Layer 7 of a small transformer language model trained on English Wikipedia (10 layers, counted from 0, width 128).
A neuron's activation on a vector x is SiLU(gate . x) times (in . x), where the dot is the dot product.
The model reads these tokens: "ment" "s:" "\n" "\n" "-" " B" "ij" "n" "i" " M" "unicip" "al" " B" "oard" "\n" "-" " Bor" "o"

The vector x that enters this layer's MLP at each token. A number n stands for (n - 500) times 0.016.
0 "ment": 560 406 606 521 523 536 453 404 499 542 583 416 359 550 633 450 507 564 444 567 322 385 521 454 540 500 378 458 553 388 490 552 424 462 86 638 817 536 525 706 290 338 610 456 568 472 471 371 527 499 535 411 361 675 440 442 582 589 612 558 470 516 612 621 339 543 502 519 438 532 516 380 373 428 543 388 449 407 543 580 563 651 581 548 465 557 351 480 425 374 430 587 385 444 493 457 406 685 499 553 559 628 601 463 484 355 603 367 467 492 386 452 428 449 434 415 544 480 427 678 456 526 747 608 578 566 403 586
1 "s:": 543 432 600 604 454 482 424 656 508 562 580 409 441 469 309 663 453 511 449 551 530 476 563 607 577 497 449 401 603 455 458 637 511 538 363 570 927 401 507 643 484 355 648 520 572 400 587 344 531 464 336 489 570 419 453 433 491 401 479 536 501 535 430 600 350 390 421 584 448 443 566 541 400 513 404 535 544 425 464 428 552 593 502 451 414 524 366 583 372 384 464 434 442 513 410 409 514 439 487 664 536 517 486 444 453 462 621 499 547 757 485 419 586 563 325 573 677 511 571 429 499 415 563 464 502 634 323 498
2 "\n": 576 417 672 595 432 430 460 627 518 507 606 554 477 513 420 630 435 476 578 460 603 392 521 552 542 516 484 421 527 478 339 470 553 544 429 586 948 385 459 641 461 379 584 470 632 514 494 363 475 456 396 497 553 433 468 413 477 411 415 484 503 572 410 502 406 388 461 574 421 334 599 513 472 439 429 629 583 502 459 486 746 522 485 518 521 487 358 576 344 391 591 481 492 514 432 503 575 502 373 669 488 582 484 439 481 476 459 495 581 570 568 473 530 503 386 597 554 527 635 480 514 316 506 454 438 689 456 486
3 "\n": 624 365 647 543 394 482 454 592 560 506 561 584 468 500 434 616 456 454 571 486 611 360 544 522 600 469 486 422 536 509 376 530 561 594 454 581 931 412 472 669 429 417 602 476 622 496 536 403 446 504 367 489 502 426 474 421 498 430 427 476 523 600 414 450 422 379 485 610 431 266 592 460 497 462 437 619 565 503 474 547 743 504 476 547 530 451 358 584 343 414 625 464 469 520 444 507 600 509 406 676 505 616 471 463 482 451 432 490 579 549 533 491 545 487 436 630 536 521 636 480 529 286 505 427 414 683 450 461
4 "-": 548 390 435 572 414 472 459 624 490 514 605 530 437 430 448 576 531 408 528 536 492 375 529 546 580 525 473 459 557 455 370 511 450 576 500 563 965 440 511 550 445 437 639 518 509 539 550 458 439 551 397 456 575 386 455 463 551 395 457 522 424 599 429 479 444 372 440 528 348 570 488 562 481 556 450 578 573 465 483 527 609 540 553 516 443 622 453 535 402 333 462 390 472 507 401 240 550 413 370 599 502 522 490 455 508 489 468 523 536 614 569 559 523 495 314 524 640 671 589 494 504 272 514 408 485 530 406 447
5 " B": 458 451 536 377 591 513 602 632 319 470 481 509 475 425 771 524 454 653 533 569 499 415 393 435 657 520 455 534 576 472 467 391 439 663 281 518 649 329 549 488 464 417 563 531 673 350 544 343 487 475 597 429 669 259 343 474 373 454 371 378 470 532 363 489 602 481 492 505 525 435 614 431 531 499 424 434 752 290 489 494 533 444 493 507 476 566 509 596 451 404 521 455 520 515 591 503 677 463 375 668 381 600 511 400 758 491 493 504 395 318 549 748 482 478 311 581 675 462 971 502 514 465 546 673 432 362 594 468
6 "ij": 400 323 510 355 625 452 577 584 314 476 180 551 598 593 611 479 518 421 349 460 739 629 450 591 399 675 636 541 642 443 396 532 419 441 400 650 517 640 466 334 519 450 305 510 660 816 499 521 615 423 315 334 605 670 568 705 628 415 404 719 435 435 461 643 528 495 538 414 588 521 512 441 364 605 692 479 616 575 429 594 563 311 428 445 567 467 522 630 356 567 544 362 443 435 401 510 392 429 475 501 447 379 523 358 554 444 357 500 484 478 649 614 477 605 226 631 540 645 764 563 517 424 577 450 456 564 534 679
7 "n": 344 626 367 496 556 602 456 458 458 540 542 539 402 436 596 291 494 369 564 417 556 637 660 587 589 732 707 615 570 782 455 434 657 452 98 517 553 314 649 526 142 547 423 591 573 415 525 416 693 320 463 390 408 501 406 557 683 331 452 447 498 392 524 479 542 586 632 471 675 451 450 476 405 531 440 615 404 719 561 479 505 379 512 642 517 441 545 553 542 644 496 507 633 398 329 349 520 572 495 417 307 522 557 386 509 610 295 484 414 562 511 671 322 595 356 463 484 563 550 614 535 430 557 425 443 510 536 624
8 "i": 386 690 407 429 616 454 410 392 325 562 482 557 453 442 692 232 680 534 469 667 488 366 613 468 594 614 558 314 287 582 519 461 526 545 366 573 685 426 573 578 137 584 430 471 511 570 422 415 492 409 511 352 384 404 398 592 421 386 534 624 456 493 333 573 336 547 704 265 628 590 541 493 515 491 478 405 597 731 598 498 613 290 533 649 330 288 623 426 506 600 563 372 492 363 499 449 585 470 536 549 502 550 657 493 459 385 609 523 594 500 504 687 500 511 282 402 669 594 600 506 399 411 427 572 364 491 648 593
9 " M": 340 424 548 320 559 401 410 486 534 525 338 546 392 505 596 553 571 619 456 482 492 357 438 534 641 562 533 447 639 479 408 711 425 553 349 466 546 488 533 422 27 529 434 698 375 219 402 444 541 522 652 361 338 390 288 573 341 387 431 515 539 281 486 435 634 484 668 421 513 506 600 265 461 646 523 509 524 470 581 496 549 474 458 544 489 485 610 481 447 505 765 622 580 525 477 468 607 753 488 681 507 451 618 630 679 422 625 656 628 421 504 574 411 523 412 512 562 334 675 531 656 425 683 400 496 486 401 344
10 "unicip": 649 137 753 256 624 420 498 184 435 539 401 364 393 606 592 385 636 594 602 602 308 460 634 608 355 456 513 497 710 497 447 570 715 340 427 649 526 551 557 397 397 510 646 548 396 554 472 465 491 488 589 432 378 668 654 517 431 378 411 542 437 448 465 766 255 324 574 526 538 521 276 475 347 585 441 557 451 533 514 537 608 439 745 612 543 481 472 504 323 537 407 465 577 489 535 315 524 585 366 498 561 543 369 346 653 396 398 418 312 476 471 701 549 494 459 207 566 506 583 597 479 435 564 580 674 585 557 334
11 "al": 282 487 457 380 554 257 471 351 470 664 571 387 398 493 653 508 318 711 375 427 528 457 371 634 454 458 426 430 395 709 405 493 700 564 235 595 690 464 472 902 306 452 498 441 374 522 454 394 442 568 555 298 171 726 650 521 471 458 515 505 605 554 464 469 316 494 647 410 615 665 479 327 459 537 675 533 372 540 612 398 415 614 458 557 489 611 473 498 707 370 557 445 404 515 559 388 592 501 567 550 580 540 470 594 514 414 514 452 380 409 572 409 323 562 427 432 548 569 503 546 503 398 624 478 503 484 697 437
12 " B": 424 389 587 341 579 452 594 663 289 526 355 444 440 455 810 435 315 595 424 608 485 262 499 560 620 425 400 438 486 481 477 590 464 578 319 493 571 386 560 466 423 438 491 591 587 379 554 345 465 450 711 517 515 356 529 517 315 445 451 391 534 527 453 441 549 530 528 456 502 502 532 339 541 524 542 364 666 407 496 470 579 454 446 616 454 504 586 549 457 341 584 507 579 672 738 464 630 683 356 686 418 642 421 709 772 313 532 498 410 403 475 621 432 484 314 608 695 400 806 488 615 487 575 820 342 351 518 517
13 "oard": 244 331 947 455 523 367 469 516 559 631 370 536 368 496 633 571 566 554 615 492 387 501 404 544 258 634 538 524 574 463 440 637 628 408 270 543 694 587 557 468 393 331 313 466 613 660 407 441 399 384 446 441 502 730 583 418 557 464 577 421 319 523 485 644 345 510 593 427 545 330 596 614 396 472 555 425 424 532 358 760 515 337 583 517 536 750 442 355 482 463 574 473 619 545 439 561 554 574 518 581 535 386 287 446 661 364 491 490 392 423 537 706 519 678 380 374 622 554 506 461 435 461 723 672 542 550 531 490
14 "\n": 474 382 726 555 593 419 593 556 588 532 446 557 514 592 533 579 507 512 422 506 563 495 418 589 561 578 423 520 554 512 375 466 649 526 389 579 947 383 438 613 364 476 493 419 642 635 398 354 493 357 473 459 442 528 443 360 493 524 462 533 515 435 509 523 354 429 626 537 455 384 609 574 414 389 500 610 511 483 499 497 592 357 475 494 441 519 424 412 534 388 668 502 459 549 533 462 675 457 382 566 417 473 477 368 567 354 469 437 523 599 533 588 375 576 433 651 541 595 563 490 501 428 500 499 380 594 589 376
15 "-": 472 424 509 510 434 479 516 633 542 471 587 542 451 437 474 573 539 514 486 561 476 400 488 560 535 565 397 470 591 465 410 508 471 577 458 543 951 461 513 534 428 477 501 522 446 555 516 476 497 520 447 441 531 401 452 466 530 425 519 524 450 586 439 527 456 368 504 509 309 560 466 541 509 526 479 594 551 515 461 557 572 554 530 544 403 642 446 489 532 313 430 313 468 488 477 194 519 415 399 591 503 514 428 468 503 484 440 554 489 603 581 560 517 547 347 574 627 744 583 498 561 206 519 382 493 604 376 474
16 " Bor": 344 439 609 327 690 494 550 441 535 552 499 481 267 612 766 605 565 490 562 773 588 462 284 473 487 401 648 445 607 580 392 466 767 498 379 479 643 500 563 585 586 584 478 511 538 358 253 401 487 542 489 293 464 361 516 484 474 454 522 553 448 454 256 606 509 365 526 419 270 454 516 431 475 597 558 564 414 511 552 483 667 459 489 430 536 498 596 490 429 548 399 506 438 500 576 401 442 561 470 556 302 687 582 433 528 519 433 433 275 461 560 543 500 489 482 384 539 547 936 590 685 291 512 527 467 544 423 607
17 "o": 368 468 186 501 533 546 522 559 381 413 510 469 472 443 564 382 493 551 622 497 443 503 480 632 397 436 481 558 309 641 286 577 642 466 309 598 644 580 406 456 147 732 549 640 609 657 515 425 534 408 471 334 444 441 753 471 713 488 605 485 552 497 404 565 338 576 573 494 454 583 443 360 730 378 429 561 618 571 621 487 486 420 615 521 450 423 530 324 413 472 531 372 353 552 617 404 410 414 308 489 377 555 620 445 617 399 581 453 365 362 708 514 502 543 351 674 650 626 754 519 543 477 325 591 397 562 616 633

Each question shows the input weights of one neuron of the MLP. A number n stands for (n - 500) times 0.00095.

n165 gate: 647 563 499 370 549 515 678 476 468 460 597 520 477 520 499 580 631 563 478 575 500 486 557 439 426 452 546 556 587 311 508 370 509 222 493 409 474 467 349 601 624 229 371 540 529 543 637 533 430 558 364 371 486 592 442 403 507 435 422 487 351 417 485 457 630 538 429 584 583 508 465 626 443 557 560 474 483 389 468 562 585 641 568 380 333 595 348 591 461 621 353 440 351 515 552 602 486 402 470 490 517 417 470 480 625 685 525 374 655 469 580 641 412 432 403 482 597 448 568 554 406 602 501 446 628 500 587 534
n165 in: 245 616 556 616 727 486 588 479 252 479 419 551 521 576 462 443 416 259 502 401 493 595 602 489 499 612 406 504 456 608 413 462 471 468 513 582 449 428 521 594 327 570 549 565 433 344 408 468 516 499 583 420 442 431 478 505 528 370 624 416 408 492 439 538 537 454 645 239 443 419 459 405 582 543 536 593 581 489 601 483 501 457 484 637 524 463 479 432 572 619 560 361 477 329 475 565 450 663 526 504 533 445 651 542 500 459 520 492 454 418 484 528 460 496 507 622 568 513 560 297 578 589 673 564 379 513 455 505
It fires most on token 6 "ij"

n14 gate: 464 395 433 483 608 539 471 546 524 528 718 493 576 714 476 695 570 532 603 494 504 483 276 449 466 637 530 515 651 549 604 657 379 693 557 378 481 505 585 510 527 569 449 449 433 691 721 465 360 447 438 325 321 423 569 496 302 582 445 602 546 486 539 535 450 437 522 469 458 482 558 500 589 538 550 603 510 476 544 562 323 330 460 451 486 534 583 374 479 577 509 599 466 423 606 453 652 441 578 568 512 310 492 522 513 611 406 631 511 524 447 475 458 586 714 432 422 658 527 380 491 445 379 349 484 576 481 517
n14 in: 464 457 480 408 379 556 515 179 480 444 415 569 513 258 435 263 420 468 452 554 481 590 556 537 563 358 546 460 525 475 488 542 533 544 403 618 581 382 403 623 382 598 444 480 598 449 423 524 488 509 492 514 584 406 310 511 578 676 360 454 466 424 503 528 607 472 580 328 425 483 522 439 361 457 617 393 490 439 515 517 439 536 588 522 439 451 571 442 459 430 583 412 361 547 398 532 480 438 419 524 455 446 406 394 542 398 597 512 312 456 567 663 413 314 406 590 381 505 483 631 572 381 501 520 609 491 648 490
It fires most on token 14 "\n"

n304 gate: 565 399 313 664 455 576 511 550 438 475 401 599 504 450 490 425 648 492 502 443 589 509 475 531 420 428 580 535 703 530 474 332 543 470 640 543 349 417 697 593 673 433 348 477 501 562 701 488 481 683 479 588 566 492 521 423 369 473 488 600 401 450 252 464 530 659 444 560 400 650 358 310 548 527 410 531 734 468 332 375 560 411 555 560 407 618 653 309 500 575 561 521 625 503 468 556 609 578 512 499 583 458 631 421 424 419 304 617 555 622 367 563 450 538 512 478 600 521 442 481 403 465 583 457 615 459 415 512
n304 in: 636 485 563 408 449 562 395 529 439 535 468 328 433 474 218 609 459 286 491 448 614 635 427 494 543 312 416 573 452 542 463 582 607 591 457 519 586 619 531 488 613 401 495 395 322 488 507 419 536 537 535 544 604 343 457 394 506 408 647 455 539 451 357 376 411 782 562 204 624 544 523 587 598 414 363 354 465 566 510 370 532 544 322 615 422 533 469 459 645 316 431 430 555 536 632 417 391 559 427 502 621 647 588 358 534 336 552 389 434 470 475 452 198 424 475 472 378 574 544 492 595 404 618 490 501 583 331 511
It fires most on token 4 "-"

n197 gate: 530 567 460 476 550 439 448 546 577 599 522 514 169 595 410 594 507 506 531 422 453 543 468 590 509 439 417 395 447 364 398 369 566 433 570 425 376 543 376 551 468 518 759 535 750 413 610 471 480 433 439 517 360 588 445 481 498 444 481 427 524 444 548 500 553 453 564 705 683 523 344 566 557 469 566 659 404 469 411 401 541 483 565 517 599 579 525 454 603 588 661 574 442 554 731 478 401 513 483 584 461 468 494 580 566 551 464 604 545 687 383 480 426 628 659 406 530 578 583 421 599 484 579 615 531 417 426 448
n197 in: 534 417 664 449 636 468 443 300 369 447 351 406 276 373 553 480 406 529 449 430 565 581 569 591 597 559 630 559 440 443 440 354 486 398 453 381 633 711 403 486 375 579 441 660 438 476 715 494 555 353 463 504 656 487 429 716 523 479 516 442 450 464 623 471 339 483 519 474 550 355 555 518 561 388 536 539 560 469 488 364 538 512 553 514 501 419 406 448 559 609 427 624 600 392 538 476 272 535 585 625 444 485 471 471 525 454 490 455 549 499 437 601 458 444 411 598 513 258 507 563 400 732 425 449 727 417 484 508
It fires most on token 10 "unicip"

n211 gate: 402 452 504 565 472 439 668 419 368 499 554 670 563 562 438 633 534 557 624 464 459 551 400 634 436 251 342 663 403 466 645 490 330 307 485 607 486 576 572 443 515 561 650 515 405 428 643 505 326 692 525 511 440 491 530 576 371 414 602 444 673 452 506 554 470 546 479 643 506 650 510 511 430 530 626 555 701 385 570 453 595 588 379 522 636 349 658 518 396 549 378 473 443 494 372 656 533 482 435 327 482 459 422 633 529 624 617 496 527 480 614 345 400 481 473 506 526 519 520 443 528 469 633 474 465 420 326 626
n211 in: 296 538 557 468 412 314 391 376 313 429 538 498 310 418 480 554 487 317 387 449 585 516 387 444 467 480 525 550 580 520 624 467 467 433 338 565 529 482 599 446 509 574 541 525 381 434 438 426 356 508 512 552 359 407 587 703 510 515 662 401 548 432 569 454 498 467 669 610 638 344 550 480 455 428 488 539 586 425 476 552 688 381 464 405 512 411 525 521 461 710 478 572 512 533 581 608 443 345 531 399 540 503 497 451 383 652 616 465 437 422 400 422 534 638 431 615 429 252 421 515 520 475 632 486 396 430 596 407
On which two tokens does it fire most, strongest first? 15 "-", 4 "-"

n47 gate: 643 694 482 769 410 649 522 566 436 583 532 621 514 455 499 533 404 375 546 539 519 644 422 549 580 666 468 448 484 491 512 469 457 489 535 415 517 671 529 559 505 402 604 327 392 445 639 610 543 552 580 383 538 631 320 450 590 493 442 600 553 386 546 411 590 389 543 562 441 389 401 396 496 434 525 505 661 569 541 502 714 534 550 508 324 564 565 497 393 492 607 523 600 424 361 590 623 598 540 393 719 423 593 355 600 607 578 391 511 412 469 431 677 505 575 349 475 395 457 488 345 515 560 464 545 460 438 354
n47 in: 740 549 569 462 526 518 493 472 415 430 619 742 509 684 380 362 586 567 535 713 515 632 425 742 545 436 734 530 471 470 357 377 484 461 506 518 326 585 599 572 578 376 458 308 432 475 545 449 411 451 483 440 444 599 478 417 550 611 414 441 660 618 336 583 341 479 434 581 579 419 405 442 422 379 429 560 585 575 502 566 467 543 509 427 455 430 599 696 479 586 363 620 446 546 530 647 402 599 541 237 543 540 358 364 554 670 645 212 654 522 502 568 538 533 512 607 403 461 500 641 475 536 548 507 413 619 493 566
On which two tokens does it fire most, strongest first? 15 "-", 5 " B"

n58 gate: 734 659 594 531 475 535 552 547 597 516 599 433 384 401 414 449 393 392 619 552 637 543 494 575 790 543 414 569 369 506 478 423 369 548 744 471 573 599 399 459 651 710 568 377 587 388 461 663 493 532 403 435 468 593 397 695 539 421 718 421 578 557 678 479 457 549 419 587 439 512 545 547 511 435 473 571 543 439 518 338 549 615 366 506 567 550 544 374 348 464 584 518 601 636 499 484 526 435 550 336 804 590 605 562 485 682 595 457 656 576 475 428 531 441 743 487 338 502 474 461 436 639 314 515 441 502 409 293
n58 in: 313 355 512 642 469 498 497 268 489 379 501 670 516 751 528 477 583 562 564 471 383 534 450 316 461 470 441 396 583 444 388 409 695 489 418 238 541 348 528 624 415 372 423 595 384 549 417 565 362 446 525 562 481 357 565 310 416 678 291 696 287 556 515 390 619 570 699 409 517 491 537 571 698 480 430 613 652 505 605 667 400 340 663 435 541 222 570 412 604 543 222 486 452 513 475 577 613 681 294 492 484 404 448 548 428 262 462 684 494 334 586 427 628 489 541 501 507 749 480 373 578 504 458 612 599 491 357 429
It fires most on token 1 "s:"

n263 gate: 493 594 512 366 657 700 596 578 459 660 634 625 466 537 393 362 438 454 332 373 435 589 381 329 636 580 465 494 621 478 509 512 319 572 703 563 497 595 615 613 400 485 557 478 266 509 606 403 597 379 486 734 493 508 536 460 543 659 657 449 460 406 503 580 440 460 492 529 560 603 366 542 607 627 513 653 458 434 429 280 535 515 519 416 387 565 590 256 358 377 354 448 557 527 567 458 580 553 531 622 563 351 386 668 425 524 470 661 435 683 447 465 519 449 549 514 447 496 530 294 634 536 493 496 568 437 365 526
n263 in: 477 425 395 395 707 418 522 579 472 650 602 555 463 775 315 343 443 463 577 474 439 552 551 470 464 356 290 575 687 474 384 624 377 600 621 525 571 355 588 663 650 465 617 583 474 586 576 265 567 509 461 637 605 656 654 586 530 669 559 456 409 357 557 572 470 564 591 438 471 407 415 447 466 427 730 570 251 530 527 282 454 576 427 555 471 589 559 421 303 321 277 512 547 527 709 588 614 525 493 573 555 385 351 682 525 569 564 486 622 528 548 553 484 541 585 459 536 580 364 424 475 486 666 633 498 373 453 630
It fires most on token 1 "s:"

n185 gate: 601 273 412 446 487 425 434 544 514 554 686 483 637 545 541 507 394 572 506 524 419 588 670 575 314 482 460 480 480 538 466 575 484 354 529 431 421 623 500 630 469 506 446 530 400 476 606 357 432 361 496 603 648 635 563 514 508 531 567 581 491 472 681 679 452 630 564 553 544 490 514 827 427 456 437 576 529 362 454 606 408 591 623 454 472 582 443 402 616 406 294 594 504 350 549 572 372 405 480 456 640 660 602 514 435 501 455 479 212 522 616 470 430 686 491 315 497 538 414 755 641 512 465 551 397 740 376 683
n185 in: 473 604 534 432 596 620 380 216 476 547 472 358 515 447 476 681 619 473 717 660 469 653 407 546 519 321 666 494 650 507 286 566 583 393 542 547 569 474 486 389 462 491 511 459 444 415 436 436 567 491 538 367 522 443 741 549 513 380 517 423 471 556 647 563 449 435 501 461 415 519 363 569 453 589 558 243 622 706 603 516 532 496 548 595 457 567 618 472 548 418 660 582 507 527 485 519 445 474 522 496 473 303 508 378 595 459 467 489 656 416 487 502 441 453 409 464 489 570 504 376 424 448 389 479 704 339 412 576
It fires most on token 10 "unicip"

n315 gate: 363 370 324 495 595 575 494 549 522 491 381 389 565 416 528 552 585 566 689 462 509 475 502 470 506 430 379 554 570 502 492 415 502 582 421 431 508 414 471 516 570 485 659 639 477 468 663 511 321 350 501 545 374 512 493 484 353 726 553 534 577 633 365 460 461 430 615 580 539 471 448 484 548 636 600 508 605 403 599 553 405 334 314 609 314 467 446 348 458 369 561 582 370 551 441 465 538 462 562 412 496 216 279 606 615 531 289 635 430 393 466 583 540 432 396 652 586 415 465 467 297 544 440 522 529 378 493 483
n315 in: 544 520 521 487 484 714 461 686 478 363 357 476 480 479 380 423 571 492 477 399 514 520 584 333 448 533 499 443 488 533 562 424 628 514 481 677 581 553 478 469 410 484 485 436 477 515 382 467 433 563 538 354 580 494 450 353 548 643 483 565 424 449 477 347 421 422 560 496 491 438 429 569 639 644 493 517 646 525 505 417 623 418 515 435 513 577 258 405 571 636 383 356 481 581 486 515 525 566 603 475 659 592 551 466 482 500 426 435 539 601 434 510 600 462 371 547 636 398 645 525 726 542 511 309 169 531 551 385
On which three tokens does it fire most, strongest first? 5 " B", 17 "o", 14 "\n"

n217 gate: 611 600 667 453 517 511 582 579 569 542 589 678 326 562 571 373 391 493 661 570 743 397 543 499 651 407 343 388 579 430 524 238 420 595 438 400 395 504 498 653 615 576 468 510 526 501 296 510 491 647 662 476 532 402 317 475 559 431 379 548 467 469 440 557 670 606 506 546 460 496 497 520 334 390 626 530 589 555 565 431 513 568 570 196 382 641 448 555 659 598 549 540 638 649 412 531 556 532 437 505 451 581 543 529 267 439 337 520 471 549 557 391 411 447 489 491 597 313 380 479 409 421 442 294 573 544 540 396
n217 in: 516 443 603 614 466 700 525 563 351 673 535 413 550 488 354 369 506 550 641 594 590 485 505 579 523 457 488 670 286 487 461 563 487 452 638 506 539 361 384 624 445 542 751 605 466 550 392 540 563 548 439 667 278 476 671 582 534 565 529 598 608 506 323 332 529 530 412 644 260 464 511 342 414 402 434 503 597 592 375 535 444 373 501 572 551 440 508 487 376 306 400 467 369 295 501 576 632 617 334 474 590 720 687 375 525 539 671 467 531 578 451 589 575 429 401 580 396 624 521 708 474 673 527 506 475 475 283 392
It fires most on token 2 "\n"

n310 gate: 441 452 473 619 558 439 547 481 493 506 506 506 507 446 595 543 421 471 531 366 413 556 627 369 512 651 337 543 405 437 533 670 459 399 509 629 620 484 388 520 488 558 409 452 636 474 384 701 474 584 563 536 401 440 352 685 557 676 406 656 484 580 569 648 497 613 576 533 424 422 341 415 468 511 646 642 583 552 417 594 510 386 689 376 464 413 517 430 512 518 542 411 527 517 499 457 442 603 397 437 435 515 292 461 331 581 474 550 532 476 410 626 490 440 477 399 589 548 345 562 382 541 382 391 502 591 558 506
n310 in: 545 324 399 497 528 624 429 565 373 666 429 482 377 405 686 214 501 476 465 490 446 440 579 636 372 397 525 288 534 401 473 505 586 589 456 486 535 503 603 608 540 378 468 603 366 579 475 453 650 676 429 595 607 490 545 321 573 391 667 365 369 578 492 507 480 362 589 444 402 464 444 504 554 553 498 380 496 505 598 559 586 558 474 614 531 594 569 467 541 435 582 411 522 617 611 531 414 535 475 427 414 479 626 496 708 350 691 460 414 559 474 462 422 529 582 379 526 623 605 388 386 332 423 477 493 532 531 622
On which two tokens does it fire most, strongest first? 8 "i", 10 "unicip"

n88 gate: 539 576 631 620 440 549 456 447 553 401 595 620 456 587 480 634 278 547 612 599 499 478 480 388 443 470 531 468 495 411 505 358 454 430 567 339 392 581 638 444 556 480 569 608 529 585 492 707 475 555 494 573 572 461 600 609 519 321 501 267 796 446 330 393 478 503 441 452 450 567 321 557 439 559 536 462 591 519 558 365 300 556 519 169 568 487 628 623 501 572 572 480 590 537 362 500 544 545 507 305 534 499 577 447 474 486 477 504 575 332 545 470 391 578 601 327 506 317 349 635 414 308 532 391 636 397 332 410
n88 in: 544 455 402 594 364 603 571 371 229 595 488 375 456 332 571 490 650 372 475 804 615 627 442 462 609 296 338 362 568 585 439 436 563 518 583 511 303 305 425 520 438 542 709 413 289 475 528 355 519 657 613 515 452 544 501 464 286 607 370 527 541 299 709 552 654 362 608 455 504 464 466 300 341 452 492 630 741 605 369 628 518 439 248 585 460 594 634 446 675 819 490 466 396 382 486 400 463 365 529 450 381 278 468 642 662 559 505 507 517 446 390 517 392 599 389 675 493 416 677 418 622 724 365 553 296 567 445 602
On which token does it fire most, and how strongly? 13 "oard", at about 0.79

n2 gate: 542 403 597 502 393 487 282 557 521 430 513 578 645 336 563 634 529 545 735 397 431 610 514 493 444 540 241 529 568 542 517 288 485 432 388 450 393 468 584 410 456 413 487 479 591 280 573 561 582 610 563 442 537 538 451 550 424 522 549 586 683 692 545 527 401 618 401 363 418 411 476 486 568 677 819 478 358 643 511 330 465 614 427 416 452 479 732 587 410 476 430 459 540 283 376 734 544 602 540 552 397 430 516 562 644 529 494 502 500 319 387 591 524 473 644 505 614 360 506 448 551 591 409 443 438 386 401 478
n2 in: 310 566 455 318 473 443 544 499 507 434 463 353 502 460 478 401 277 408 538 490 510 545 387 470 581 467 346 428 311 494 690 380 587 390 527 550 496 310 658 596 500 480 271 542 416 454 368 395 590 548 623 561 423 395 446 450 542 518 609 484 345 459 466 472 454 576 450 604 480 644 438 327 555 379 429 459 537 426 475 472 417 558 584 557 463 248 346 547 622 575 506 509 375 457 525 534 302 487 287 452 306 648 572 499 636 507 667 397 722 429 412 572 481 534 486 724 526 533 576 435 476 511 652 293 614 553 300 467
On which two tokens does it fire most, strongest first? 9 " M", 5 " B"

n65 gate: 478 481 487 581 413 235 478 628 547 656 539 580 535 695 531 542 427 474 447 431 565 469 425 575 650 699 482 471 474 460 452 521 595 313 503 497 467 396 495 579 475 476 385 386 644 520 352 553 520 439 379 451 535 474 569 378 620 561 545 536 441 582 445 415 520 447 449 559 607 549 521 531 513 362 524 592 512 463 549 339 588 410 510 451 538 509 502 480 563 574 530 414 332 558 496 651 523 434 569 626 583 792 603 529 480 492 523 535 508 546 592 587 602 362 523 493 488 506 452 448 620 564 505 499 569 592 467 635
n65 in: 439 522 576 334 509 400 497 565 458 432 529 515 449 544 541 349 468 714 386 511 446 395 358 370 375 579 507 538 690 257 363 661 347 540 563 578 506 403 645 459 512 522 459 647 423 457 432 423 338 508 367 616 614 394 604 383 607 409 524 464 462 528 426 400 347 470 459 559 509 496 642 448 721 575 372 597 442 434 477 558 530 603 599 339 428 412 459 447 417 607 608 617 427 569 501 419 603 418 467 407 443 627 500 446 616 472 477 559 493 471 506 531 500 613 601 549 522 435 549 492 396 514 506 510 459 602 492 347
On which three tokens does it fire most, strongest first? 2 "\n", 3 "\n", 14 "\n"

n205 gate: 605 521 552 542 392 450 560 448 589 489 594 651 538 507 391 404 406 434 502 503 456 674 538 482 591 612 631 584 464 643 517 542 508 660 449 559 570 326 625 458 498 455 492 317 457 438 443 602 644 533 453 521 562 543 494 528 339 270 356 590 542 580 511 540 533 544 540 461 439 634 352 594 699 561 508 397 533 393 602 521 547 618 416 389 599 427 433 541 435 548 453 510 400 361 346 500 517 429 496 570 691 570 595 319 418 315 645 383 615 657 385 468 575 479 604 530 635 562 469 474 493 469 495 423 612 418 392 524
n205 in: 490 446 455 410 404 464 600 350 544 540 380 617 632 502 552 289 509 433 456 494 474 212 444 518 430 580 618 465 510 484 594 397 621 431 485 471 445 470 620 478 560 648 359 541 634 446 481 475 616 594 493 397 439 544 464 433 510 325 481 483 452 388 446 612 492 560 459 527 518 502 283 366 467 494 477 528 523 387 643 456 576 612 540 726 511 455 461 386 471 563 588 472 603 395 471 452 457 471 462 355 432 548 692 329 541 415 674 396 444 608 493 682 311 316 446 373 467 456 580 592 563 622 687 496 419 484 577 632
On which token does it fire most, and how strongly? 8 "i", at about 2.5

n277 gate: 329 584 421 556 496 581 475 550 549 529 504 465 490 530 519 651 478 525 625 515 471 526 391 485 528 431 496 625 625 483 567 486 447 480 633 330 577 543 515 572 483 480 643 558 416 540 732 601 506 574 543 670 355 694 528 444 414 499 551 619 534 634 601 476 350 573 429 535 491 564 559 417 559 558 540 534 369 472 506 464 341 467 488 580 474 515 384 339 540 449 534 600 540 591 416 452 662 530 589 504 503 605 467 613 263 471 402 573 394 494 367 398 413 487 716 460 364 541 642 400 434 493 341 441 489 471 292 411
n277 in: 381 529 615 462 585 526 227 539 520 402 550 408 512 434 602 648 581 510 614 363 413 493 547 448 532 387 666 438 466 602 537 599 509 540 542 433 570 486 516 533 474 400 441 548 535 567 765 549 567 387 612 456 483 375 466 387 582 461 437 625 320 516 533 593 545 472 290 586 489 352 654 491 481 538 496 587 439 415 579 656 451 388 615 463 265 567 225 368 495 421 364 588 254 615 333 330 434 363 673 588 325 555 648 440 266 598 566 530 453 443 355 463 567 544 658 481 527 445 571 458 534 456 387 550 486 627 416 347
On which token does it fire most, and how strongly? 12 " B", at about 0.53

n151 gate: 660 609 573 501 515 502 462 538 499 527 602 407 552 487 364 489 501 603 625 794 460 549 446 642 597 536 471 613 418 646 496 447 279 658 600 465 547 408 470 565 479 413 633 607 486 424 441 468 676 499 556 443 583 510 320 551 478 503 641 418 604 644 614 521 408 525 664 429 490 414 635 264 366 368 460 626 411 434 452 486 362 600 451 531 606 703 371 496 435 508 436 444 451 353 401 443 526 584 495 593 466 501 582 520 517 597 677 471 558 545 656 491 517 433 539 442 451 559 352 346 579 484 519 647 621 472 451 691
n151 in: 566 693 536 394 512 652 373 585 399 668 435 334 526 284 484 493 408 585 370 566 404 590 283 548 341 498 473 516 391 508 376 438 696 482 550 369 504 506 558 438 565 533 549 483 382 440 359 414 550 550 643 493 440 584 455 520 478 391 554 623 487 608 643 519 484 479 523 525 526 416 358 447 567 639 613 324 579 355 306 597 524 647 698 604 632 594 541 600 567 362 481 438 414 512 520 644 489 514 478 520 488 454 338 568 539 535 759 529 435 600 591 376 517 596 566 425 448 472 437 507 619 550 451 414 615 535 438 565
On which token does it fire most, and how strongly? 0 "ment", at about 1.7